Layer 6 of a small transformer language model trained on English Wikipedia (12 layers, counted from 0, width 128).
Take only the direct path to the model's output, skipping the later layers: a vector added to the residual stream pushes a token's score in proportion to its dot product with that token's output vector.

Output vectors of the tokens that the questions are about. A number n stands for (n - 500) times 0.0028.
" of": 300 456 548 639 394 622 601 421 571 399 685 597 452 508 685 519 280 571 542 332 493 554 606 457 336 463 556 694 650 353 530 300 360 337 480 601 590 340 253 460 360 681 622 488 356 548 730 445 460 467 469 502 561 638 359 497 511 584 446 389 581 419 623 270 459 394 575 701 656 437 367 567 525 554 531 462 445 417 433 632 601 424 601 432 443 411 542 711 481 490 708 397 437 437 539 448 426 428 594 532 524 437 443 681 544 601 484 450 476 593 524 525 706 487 276 490 593 469 510 249 423 426 457 451 519 624 674 584
"ulated": 526 532 454 476 644 341 382 610 713 869 430 663 272 546 520 479 622 537 465 502 404 351 535 673 639 468 698 471 580 640 479 676 729 470 385 385 560 385 707 627 674 576 625 611 417 746 838 463 372 579 587 505 649 289 352 593 594 410 420 589 452 479 178 401 444 694 234 476 350 406 577 220 389 583 607 543 527 520 412 498 293 385 467 628 150 523 316 441 611 487 476 516 604 556 607 436 687 342 446 374 458 307 435 437 543 446 351 327 462 561 664 408 335 444 664 482 378 654 410 702 506 665 609 348 405 433 532 367
"struction": 443 585 321 384 629 338 648 539 564 364 386 445 444 737 500 353 597 489 563 640 653 447 375 531 628 402 675 373 529 347 477 814 473 389 389 604 356 616 645 331 461 257 458 462 464 616 438 378 497 623 621 629 614 313 515 822 561 421 691 438 420 374 544 497 482 538 549 515 426 288 744 651 445 565 475 622 404 594 447 464 319 456 589 575 402 497 599 331 350 519 587 736 590 537 425 443 326 400 438 455 475 512 512 489 366 261 694 526 521 507 679 227 383 649 796 532 590 807 538 653 433 216 370 493 573 166 743 361
" University,": 368 651 477 321 537 392 603 656 565 540 378 589 508 607 460 334 601 436 655 454 556 452 256 536 351 572 611 419 397 695 513 582 404 525 370 570 417 412 591 493 393 360 368 649 478 760 511 400 364 556 725 566 438 571 692 557 571 599 592 531 550 496 435 642 623 631 597 393 380 465 615 464 404 247 497 511 307 558 635 482 370 742 451 565 390 328 264 233 672 526 168 636 524 735 432 555 686 218 469 669 420 587 261 481 422 507 516 434 717 711 489 204 438 369 412 457 400 449 664 661 283 564 555 684 647 455 622 489
"ation.": 463 704 446 513 648 328 449 509 814 460 370 540 325 546 312 344 604 533 420 690 470 308 277 460 718 348 732 378 344 610 509 590 394 658 329 436 461 742 634 199 429 772 584 306 407 582 649 632 488 560 470 494 245 194 544 789 591 650 584 353 416 396 372 460 485 414 395 505 479 453 544 593 470 244 290 618 482 428 610 470 383 410 481 564 395 458 557 357 387 598 562 755 320 480 594 738 416 332 505 432 216 489 505 531 690 632 457 492 427 692 472 477 343 719 565 598 597 676 730 488 342 590 578 712 631 497 517 548
" Trump": 328 632 458 317 525 448 469 504 727 683 378 458 406 480 542 391 615 511 754 501 737 376 497 819 602 576 602 429 431 539 662 491 259 377 594 471 614 541 524 512 691 449 361 282 558 528 410 539 552 615 477 473 567 506 628 421 624 533 472 542 567 273 454 556 627 606 404 282 473 346 471 535 543 566 633 412 528 413 425 483 466 648 159 633 347 329 497 479 514 769 612 570 547 665 541 363 595 464 466 622 175 365 596 310 474 596 655 354 618 563 439 386 323 620 476 600 547 431 808 474 338 310 399 413 601 511 397 330
"ies.": 502 787 300 394 630 538 609 579 284 394 151 602 446 418 536 454 712 402 397 445 435 304 283 470 677 384 730 428 510 598 694 638 298 594 453 598 258 622 682 336 481 769 485 301 368 426 426 159 456 568 463 384 429 454 559 671 593 649 461 497 546 463 561 798 755 418 489 595 620 472 512 656 493 386 613 439 603 425 412 440 597 314 518 621 192 290 424 414 599 528 562 669 424 603 685 566 657 279 431 481 261 547 683 438 364 655 441 373 453 566 485 567 506 438 614 356 606 328 334 544 549 524 752 550 441 537 648 714
"|": 476 579 561 561 595 707 394 554 600 493 515 438 707 548 578 639 495 503 637 400 734 462 421 454 467 401 347 408 567 626 506 779 402 366 471 322 503 512 535 542 604 625 357 535 587 664 445 486 489 400 566 474 414 478 693 429 529 393 440 319 445 521 472 724 442 479 375 523 592 582 568 547 379 359 439 483 568 497 519 575 584 438 339 458 470 567 444 638 356 497 643 561 490 365 517 415 365 389 458 497 616 467 744 579 431 516 396 490 428 393 497 542 333 600 386 521 561 429 523 424 606 404 384 580 620 360 335 525
" centur": 480 434 304 292 560 336 676 514 632 514 429 642 545 406 446 617 630 386 696 516 448 661 515 590 616 531 500 349 348 417 270 754 410 566 315 656 655 359 593 342 553 524 322 230 403 468 515 206 508 381 453 499 602 383 352 754 626 251 457 612 647 261 461 694 561 601 371 330 351 491 674 690 421 495 495 735 542 643 522 628 569 458 380 546 120 401 250 298 633 361 587 956 599 844 402 691 491 404 547 558 547 334 421 584 692 476 398 256 456 460 429 630 447 424 746 438 763 629 646 380 457 323 451 619 435 365 707 732
"gin": 583 496 513 377 633 399 403 679 508 748 464 276 445 499 300 606 625 262 818 569 243 252 512 762 672 611 606 282 571 339 429 527 422 369 595 444 602 530 539 486 576 645 657 263 551 437 564 231 427 517 545 759 388 369 681 601 516 704 678 570 405 589 451 705 592 508 499 500 513 457 665 209 300 402 355 475 657 561 290 500 388 412 534 699 406 476 274 284 480 344 427 725 539 448 777 608 313 286 438 508 439 429 298 418 588 600 512 418 716 640 824 271 662 524 695 685 423 531 385 607 243 268 598 330 517 462 566 677
"\")": 304 682 340 322 579 526 656 595 637 652 701 622 492 703 236 549 479 559 490 516 655 431 492 518 708 514 540 536 632 737 531 607 202 275 424 670 659 550 612 457 547 631 389 366 486 316 422 496 479 750 601 642 567 426 363 704 604 373 605 629 526 467 395 444 923 653 265 408 549 650 598 800 77 678 585 515 573 629 475 191 397 450 101 514 512 491 240 454 277 465 356 475 628 434 516 671 241 228 106 699 574 344 284 421 711 360 635 533 462 293 212 464 231 551 878 417 458 304 726 572 426 412 716 261 767 284 552 715
"otes": 315 337 583 428 612 344 357 471 381 809 345 283 496 639 429 344 696 410 544 568 504 413 567 716 519 223 617 196 566 765 512 724 354 463 373 773 406 294 648 313 587 634 508 443 544 443 625 459 519 826 457 392 600 297 474 495 535 441 420 278 480 503 472 603 655 518 413 320 565 278 426 444 370 520 687 496 504 351 595 519 414 527 389 591 484 421 555 434 769 538 578 639 647 583 300 421 624 256 537 291 650 585 656 662 676 345 618 574 533 571 574 363 472 376 677 476 636 467 496 364 404 336 713 489 603 617 352 686
"n,": 208 555 202 491 541 302 248 627 574 525 486 273 394 333 521 526 825 350 583 558 534 710 392 678 610 564 545 500 783 355 690 461 443 755 455 460 601 433 640 330 271 690 368 419 511 754 568 346 618 716 654 666 580 366 777 569 539 319 384 731 522 615 539 571 668 583 235 332 398 399 860 659 500 289 392 491 425 630 644 382 302 590 406 572 486 472 424 430 624 606 802 836 588 437 429 406 563 354 449 340 634 445 342 308 375 337 575 250 520 484 486 396 368 504 743 546 379 542 640 662 147 329 247 667 495 513 585 329
" Conc": 488 645 445 450 526 453 575 588 550 467 518 651 363 375 424 517 451 437 616 565 513 391 552 644 432 455 488 529 530 431 399 506 351 405 377 492 561 389 474 351 419 398 401 427 507 399 465 559 369 532 621 584 438 518 519 638 549 608 539 639 359 401 552 701 512 500 582 336 382 576 671 561 492 495 523 500 547 668 529 500 486 565 456 622 561 542 516 385 324 303 469 498 563 742 556 492 556 438 509 509 511 495 490 316 705 426 437 452 317 528 605 336 484 418 557 535 468 562 569 614 269 577 577 694 431 470 557 621
" genus": 374 420 464 420 525 548 607 450 639 855 457 660 396 348 272 506 676 432 529 687 726 622 533 646 523 363 793 435 573 438 495 640 531 612 465 656 451 379 646 180 460 558 397 397 529 507 580 363 347 530 774 682 481 309 642 658 623 491 471 595 450 456 412 432 629 438 336 369 618 420 514 425 444 318 449 699 502 456 529 438 307 452 529 644 399 401 325 473 561 256 456 545 680 827 484 743 396 394 220 398 385 473 620 523 654 488 532 282 495 605 461 484 434 491 534 561 306 370 458 379 692 500 481 379 779 521 563 362
" Phylum:": 305 499 143 246 681 237 538 598 611 529 632 587 680 568 451 676 528 303 787 407 461 402 718 421 572 476 385 288 649 450 272 526 473 335 346 520 434 316 588 290 447 474 142 660 570 415 513 237 505 684 528 582 315 422 489 685 701 525 351 546 418 569 327 550 582 768 207 657 256 462 477 470 376 494 513 685 737 609 772 513 210 727 377 790 479 221 277 394 613 221 268 825 799 757 540 653 600 194 437 677 509 489 465 500 695 471 717 399 452 476 532 149 521 329 666 684 397 907 792 675 330 422 774 484 699 219 709 318
"ially": 380 673 429 469 590 423 470 396 494 756 425 456 390 382 629 512 573 582 664 592 567 452 577 518 923 491 825 548 633 566 458 916 219 591 441 556 319 636 632 480 568 481 602 455 440 591 613 152 294 549 355 648 570 546 745 764 600 398 489 455 591 447 405 234 562 645 148 529 431 394 473 706 439 682 616 189 338 378 294 608 412 473 366 711 205 438 588 473 816 486 290 504 487 669 731 348 578 220 453 309 415 273 609 290 627 518 512 304 309 594 242 396 368 544 622 357 610 671 534 549 516 683 586 503 286 416 376 673
"ched": 498 584 405 255 584 331 565 536 791 378 202 485 507 848 723 565 540 622 776 634 548 407 498 483 469 384 417 335 522 245 344 746 395 363 458 270 707 337 601 614 367 365 539 664 504 815 803 390 502 642 706 405 474 370 258 606 573 423 423 429 507 548 257 414 586 787 279 355 518 523 745 427 520 613 437 391 707 625 494 659 526 381 471 602 173 461 327 538 557 19 422 503 486 436 760 633 626 307 618 476 274 603 279 273 605 423 667 548 470 418 364 481 476 742 793 628 373 503 490 638 302 503 604 507 507 380 644 559

Each question shows what one neuron of this layer's MLP adds at an activation of 1. A number n stands for (n - 500) times 0.0019.

n458: 611 447 548 622 514 500 365 434 550 687 539 563 416 435 417 591 418 584 503 534 484 527 522 508 490 309 378 460 592 463 558 296 477 400 374 495 583 498 540 360 517 590 483 505 442 666 500 503 570 564 755 478 454 571 367 424 528 552 845 349 559 401 555 582 382 500 333 592 442 503 394 479 500 413 416 419 382 469 439 665 464 523 407 560 462 453 514 465 620 657 479 518 423 407 615 380 424 424 569 472 519 692 500 575 442 473 517 521 438 500 443 500 535 608 482 633 497 452 440 403 573 518 469 511 582 569 473 490
Pushed down most: " centur"

n404: 376 404 471 511 361 607 584 494 318 579 511 528 661 669 420 393 673 536 532 335 542 413 491 547 530 440 341 481 519 571 495 464 511 631 419 483 446 518 500 744 473 543 419 627 469 633 619 509 471 531 519 445 509 542 630 517 634 430 515 587 511 619 738 413 528 352 530 592 492 517 405 443 464 511 539 632 402 546 418 347 418 454 492 564 514 602 584 489 550 555 334 563 448 583 622 722 515 483 403 484 397 669 300 521 459 568 408 550 234 339 508 559 614 437 411 410 489 463 415 365 451 481 530 509 387 449 619 514
Which three tokens does it push up most, strongest first? " University,", "ies.", " of"

n394: 491 474 591 457 559 378 462 521 515 523 446 433 586 448 438 528 593 260 459 581 561 280 589 474 354 565 555 379 393 684 516 577 526 644 505 535 505 586 526 301 459 500 565 430 325 558 480 613 545 522 360 505 328 529 408 587 531 639 637 556 444 621 410 485 451 569 426 470 542 599 425 482 552 593 440 592 565 378 395 541 304 474 432 463 539 503 785 402 607 519 492 463 327 251 583 603 423 326 534 557 515 547 483 380 688 533 532 506 445 469 459 571 483 466 621 690 413 339 749 573 457 480 625 530 609 553 462 378
Pushed down most: " of"

n163: 474 552 421 503 685 400 433 467 476 506 472 459 541 567 477 408 356 449 457 446 487 599 541 575 252 413 493 443 653 449 538 381 531 469 368 494 730 348 519 656 372 309 691 442 539 585 484 368 421 413 438 455 477 599 473 618 736 460 513 429 357 513 395 597 650 583 486 497 389 679 449 442 551 528 478 471 336 666 639 594 675 447 347 468 516 472 386 337 517 438 565 509 384 494 677 601 402 624 436 332 503 494 491 491 731 485 507 551 364 643 379 446 658 512 364 606 252 584 607 336 606 703 600 356 653 745 510 556
Pushed down most: "struction"

n267: 612 490 530 472 539 397 599 447 363 382 291 462 537 446 562 482 541 770 518 576 379 497 797 300 494 516 436 377 528 518 543 818 394 571 440 653 673 591 426 546 396 388 423 490 727 363 392 651 536 452 392 524 500 452 536 602 616 254 497 497 698 532 366 455 541 452 490 477 451 494 531 497 616 432 532 357 374 619 362 487 463 590 341 677 321 226 459 744 517 514 463 466 460 375 730 418 551 679 403 497 611 452 589 434 430 473 517 411 695 429 509 466 461 558 518 500 424 542 500 600 409 561 559 493 649 404 410 491
Pushed up most: "ially"

n466: 518 355 493 510 590 528 490 508 492 640 331 552 470 538 518 620 595 554 451 564 464 500 503 424 445 503 443 403 442 442 303 625 646 345 404 433 524 650 510 556 416 460 368 456 556 603 497 359 495 469 433 619 484 436 481 477 648 543 522 478 607 625 690 477 628 442 484 479 478 572 461 414 426 363 464 489 464 533 699 414 440 472 503 364 518 408 530 479 527 514 428 518 593 495 475 469 596 490 405 440 582 602 575 427 516 495 404 390 454 503 437 615 434 668 759 533 482 542 561 670 514 495 563 374 635 430 354 424
Pushed up most: " Phylum:"

n197: 524 522 479 488 572 519 480 528 508 554 548 632 407 377 428 537 454 561 470 446 432 457 430 565 420 372 374 463 426 608 478 663 579 403 402 432 525 572 606 561 305 598 555 451 540 725 413 518 330 493 516 509 465 643 548 427 577 607 485 524 519 447 522 588 483 426 680 472 559 517 474 510 526 465 551 498 479 529 606 305 564 529 583 303 378 572 421 550 477 579 464 398 512 638 490 539 570 500 541 616 570 482 481 472 497 423 345 536 610 529 392 352 611 531 455 390 437 436 610 480 469 617 443 614 377 355 502 512
Which two tokens does it push up most, strongest first? " University,", " Conc"

n223: 434 598 620 525 693 531 520 518 365 481 472 471 713 463 424 585 454 500 535 597 586 449 485 407 403 634 367 625 531 446 625 451 475 500 384 471 542 472 552 440 457 642 406 598 585 393 477 370 429 278 503 508 408 315 588 566 453 422 593 436 561 366 695 543 366 543 515 615 472 340 625 465 568 506 608 523 567 495 575 364 290 514 486 732 397 440 485 371 361 531 545 497 458 489 593 523 321 375 606 450 330 400 586 584 422 553 610 463 430 628 573 741 435 471 373 475 588 451 627 587 471 572 494 404 518 350 706 612
Pushed up most: "ies."

n59: 401 444 655 486 768 653 610 530 546 284 474 495 377 606 367 547 569 500 434 494 575 427 797 503 520 562 549 456 449 333 582 224 503 494 448 523 561 578 652 557 503 712 562 509 338 453 405 485 536 519 589 505 455 607 557 330 575 548 527 494 424 377 434 500 509 369 369 494 547 442 516 544 463 548 374 651 697 445 480 529 406 350 608 478 429 403 447 373 552 277 455 503 633 508 569 434 528 644 561 396 435 547 618 355 424 524 363 589 481 648 710 546 377 482 377 512 552 518 500 397 388 478 500 414 542 494 529 664
Which two tokens does it push up most, strongest first? "gin", "ies."

n96: 500 569 568 540 429 549 428 659 556 428 402 414 546 624 436 411 559 736 539 488 342 497 546 543 437 457 434 524 412 409 531 569 616 582 567 587 572 383 418 681 581 471 549 700 316 497 463 454 551 599 350 442 561 590 486 512 606 299 601 464 346 627 422 613 447 665 625 580 491 453 533 440 374 349 377 557 493 483 484 365 463 637 476 366 471 451 329 487 638 621 382 600 451 477 337 525 457 403 221 606 443 238 711 468 520 628 685 311 544 656 565 556 471 376 386 360 500 729 433 366 563 581 637 367 514 534 553 640
Pushed down most: " Conc"

n180: 487 516 426 576 525 547 487 503 492 595 364 392 463 337 405 401 556 394 409 266 447 485 413 609 371 440 612 490 663 525 483 399 521 435 677 617 493 510 543 652 566 516 438 505 500 579 518 410 505 654 390 567 271 458 391 468 643 616 428 639 389 455 561 529 556 609 534 355 390 582 495 392 516 552 550 443 373 459 500 559 383 614 487 497 546 545 308 576 556 500 461 536 539 624 516 497 652 676 539 526 484 457 549 538 347 371 369 463 467 582 530 514 555 618 595 477 569 650 508 297 495 623 456 522 634 449 430 456
Pushed up most: "ulated"

n305: 494 544 599 515 517 488 506 621 510 609 466 630 540 615 538 593 487 603 458 419 313 474 692 340 588 439 404 544 488 577 449 556 488 390 409 303 442 525 494 832 510 519 643 491 277 688 500 444 368 348 700 279 542 562 389 456 562 412 428 460 539 512 353 481 444 649 427 574 521 603 410 287 293 600 345 439 664 383 323 411 623 708 497 397 458 497 416 439 775 395 600 512 430 439 420 419 370 449 526 353 596 482 473 736 670 409 466 494 509 547 482 597 497 528 467 678 537 582 562 493 500 521 396 526 474 551 630 491
Which two tokens does it push up most, strongest first? "ulated", "ched"

n493: 492 366 475 304 718 451 425 653 346 477 463 522 404 357 329 584 521 601 477 614 484 293 587 409 456 414 405 482 474 450 522 534 649 445 532 492 532 376 487 497 592 343 470 505 453 525 434 441 443 493 497 441 436 524 607 473 509 497 472 474 503 455 362 607 516 417 373 478 582 548 557 581 476 487 584 516 588 752 497 311 555 549 602 305 358 727 483 660 618 788 484 402 458 545 479 571 424 500 562 562 481 586 549 490 578 408 377 569 593 591 513 579 437 589 546 437 526 446 474 489 520 441 576 590 590 457 524 477
Pushed down most: " of"

n389: 544 433 566 650 621 576 581 584 536 685 503 471 429 365 571 459 468 566 486 529 431 473 356 477 419 523 345 607 559 451 332 463 418 503 595 451 433 420 646 641 516 509 646 497 528 439 494 436 473 638 522 385 380 388 417 604 463 651 515 531 486 322 581 424 451 328 442 369 428 445 657 347 329 590 437 547 565 471 567 354 559 720 514 489 299 497 463 615 439 491 607 669 633 478 620 486 408 388 661 554 568 497 601 445 364 470 598 535 429 558 544 512 453 455 573 497 652 541 326 642 524 341 401 730 442 302 494 446
Which three tokens does it push up most, strongest first? "struction", "gin", "ulated"

n388: 488 485 454 595 588 394 406 460 533 516 446 584 495 459 530 643 466 445 537 495 471 534 577 356 381 481 538 486 460 566 603 574 448 425 523 321 491 524 459 548 435 610 462 505 418 532 514 454 369 509 661 480 345 601 433 522 508 465 336 538 278 555 534 449 466 573 495 371 558 490 308 512 448 598 663 557 433 522 602 383 483 618 434 518 423 481 484 468 597 552 542 481 583 417 684 464 485 629 477 439 401 413 577 484 606 624 434 430 480 556 443 482 605 504 577 407 615 646 540 422 589 477 389 569 513 546 566 628
Pushed up most: "ially"

n302: 405 511 392 505 539 541 482 497 514 538 513 599 472 456 618 573 555 416 515 555 524 502 436 691 564 472 472 542 528 510 617 486 485 279 581 579 549 578 644 470 486 476 618 572 563 412 395 386 522 461 497 446 637 652 488 316 664 563 434 372 423 591 505 537 537 400 444 430 490 516 552 390 352 536 448 565 458 517 548 351 459 230 438 473 414 354 574 637 600 691 559 608 508 448 607 516 503 392 705 400 427 649 424 495 365 360 428 529 565 581 458 458 565 447 398 398 390 548 456 450 624 604 503 392 556 431 585 521
Pushed down most: " Conc"

n21: 480 362 638 404 467 483 625 556 472 422 524 646 596 573 547 414 515 517 616 424 439 498 516 450 552 526 459 405 671 380 598 637 416 536 408 561 507 386 446 401 566 409 343 547 535 549 400 428 588 507 486 393 589 537 427 573 443 676 431 574 562 435 524 367 522 421 539 626 455 522 561 423 510 441 456 528 495 516 522 591 474 495 612 583 412 587 511 577 637 564 464 683 593 571 483 575 438 549 606 479 650 491 465 553 533 425 497 366 369 425 532 401 484 507 377 432 400 480 423 364 475 524 296 542 583 493 409 500
Pushed up most: " centur"

n492: 533 494 482 449 637 395 602 437 738 607 468 546 488 590 613 574 544 610 589 646 544 557 567 508 334 443 611 484 387 565 520 424 546 449 526 373 243 522 338 555 473 511 438 478 461 582 451 334 645 410 433 426 554 511 521 605 309 474 474 497 551 415 519 589 522 500 407 287 524 577 512 559 489 382 519 593 515 440 486 455 622 584 408 612 576 497 479 328 386 590 540 487 581 711 560 470 468 720 442 667 653 550 649 349 454 518 312 462 526 403 578 488 508 485 455 521 574 436 576 303 370 487 338 508 447 483 374 514
Which three tokens does it push up most, strongest first? " Trump", " centur", "|"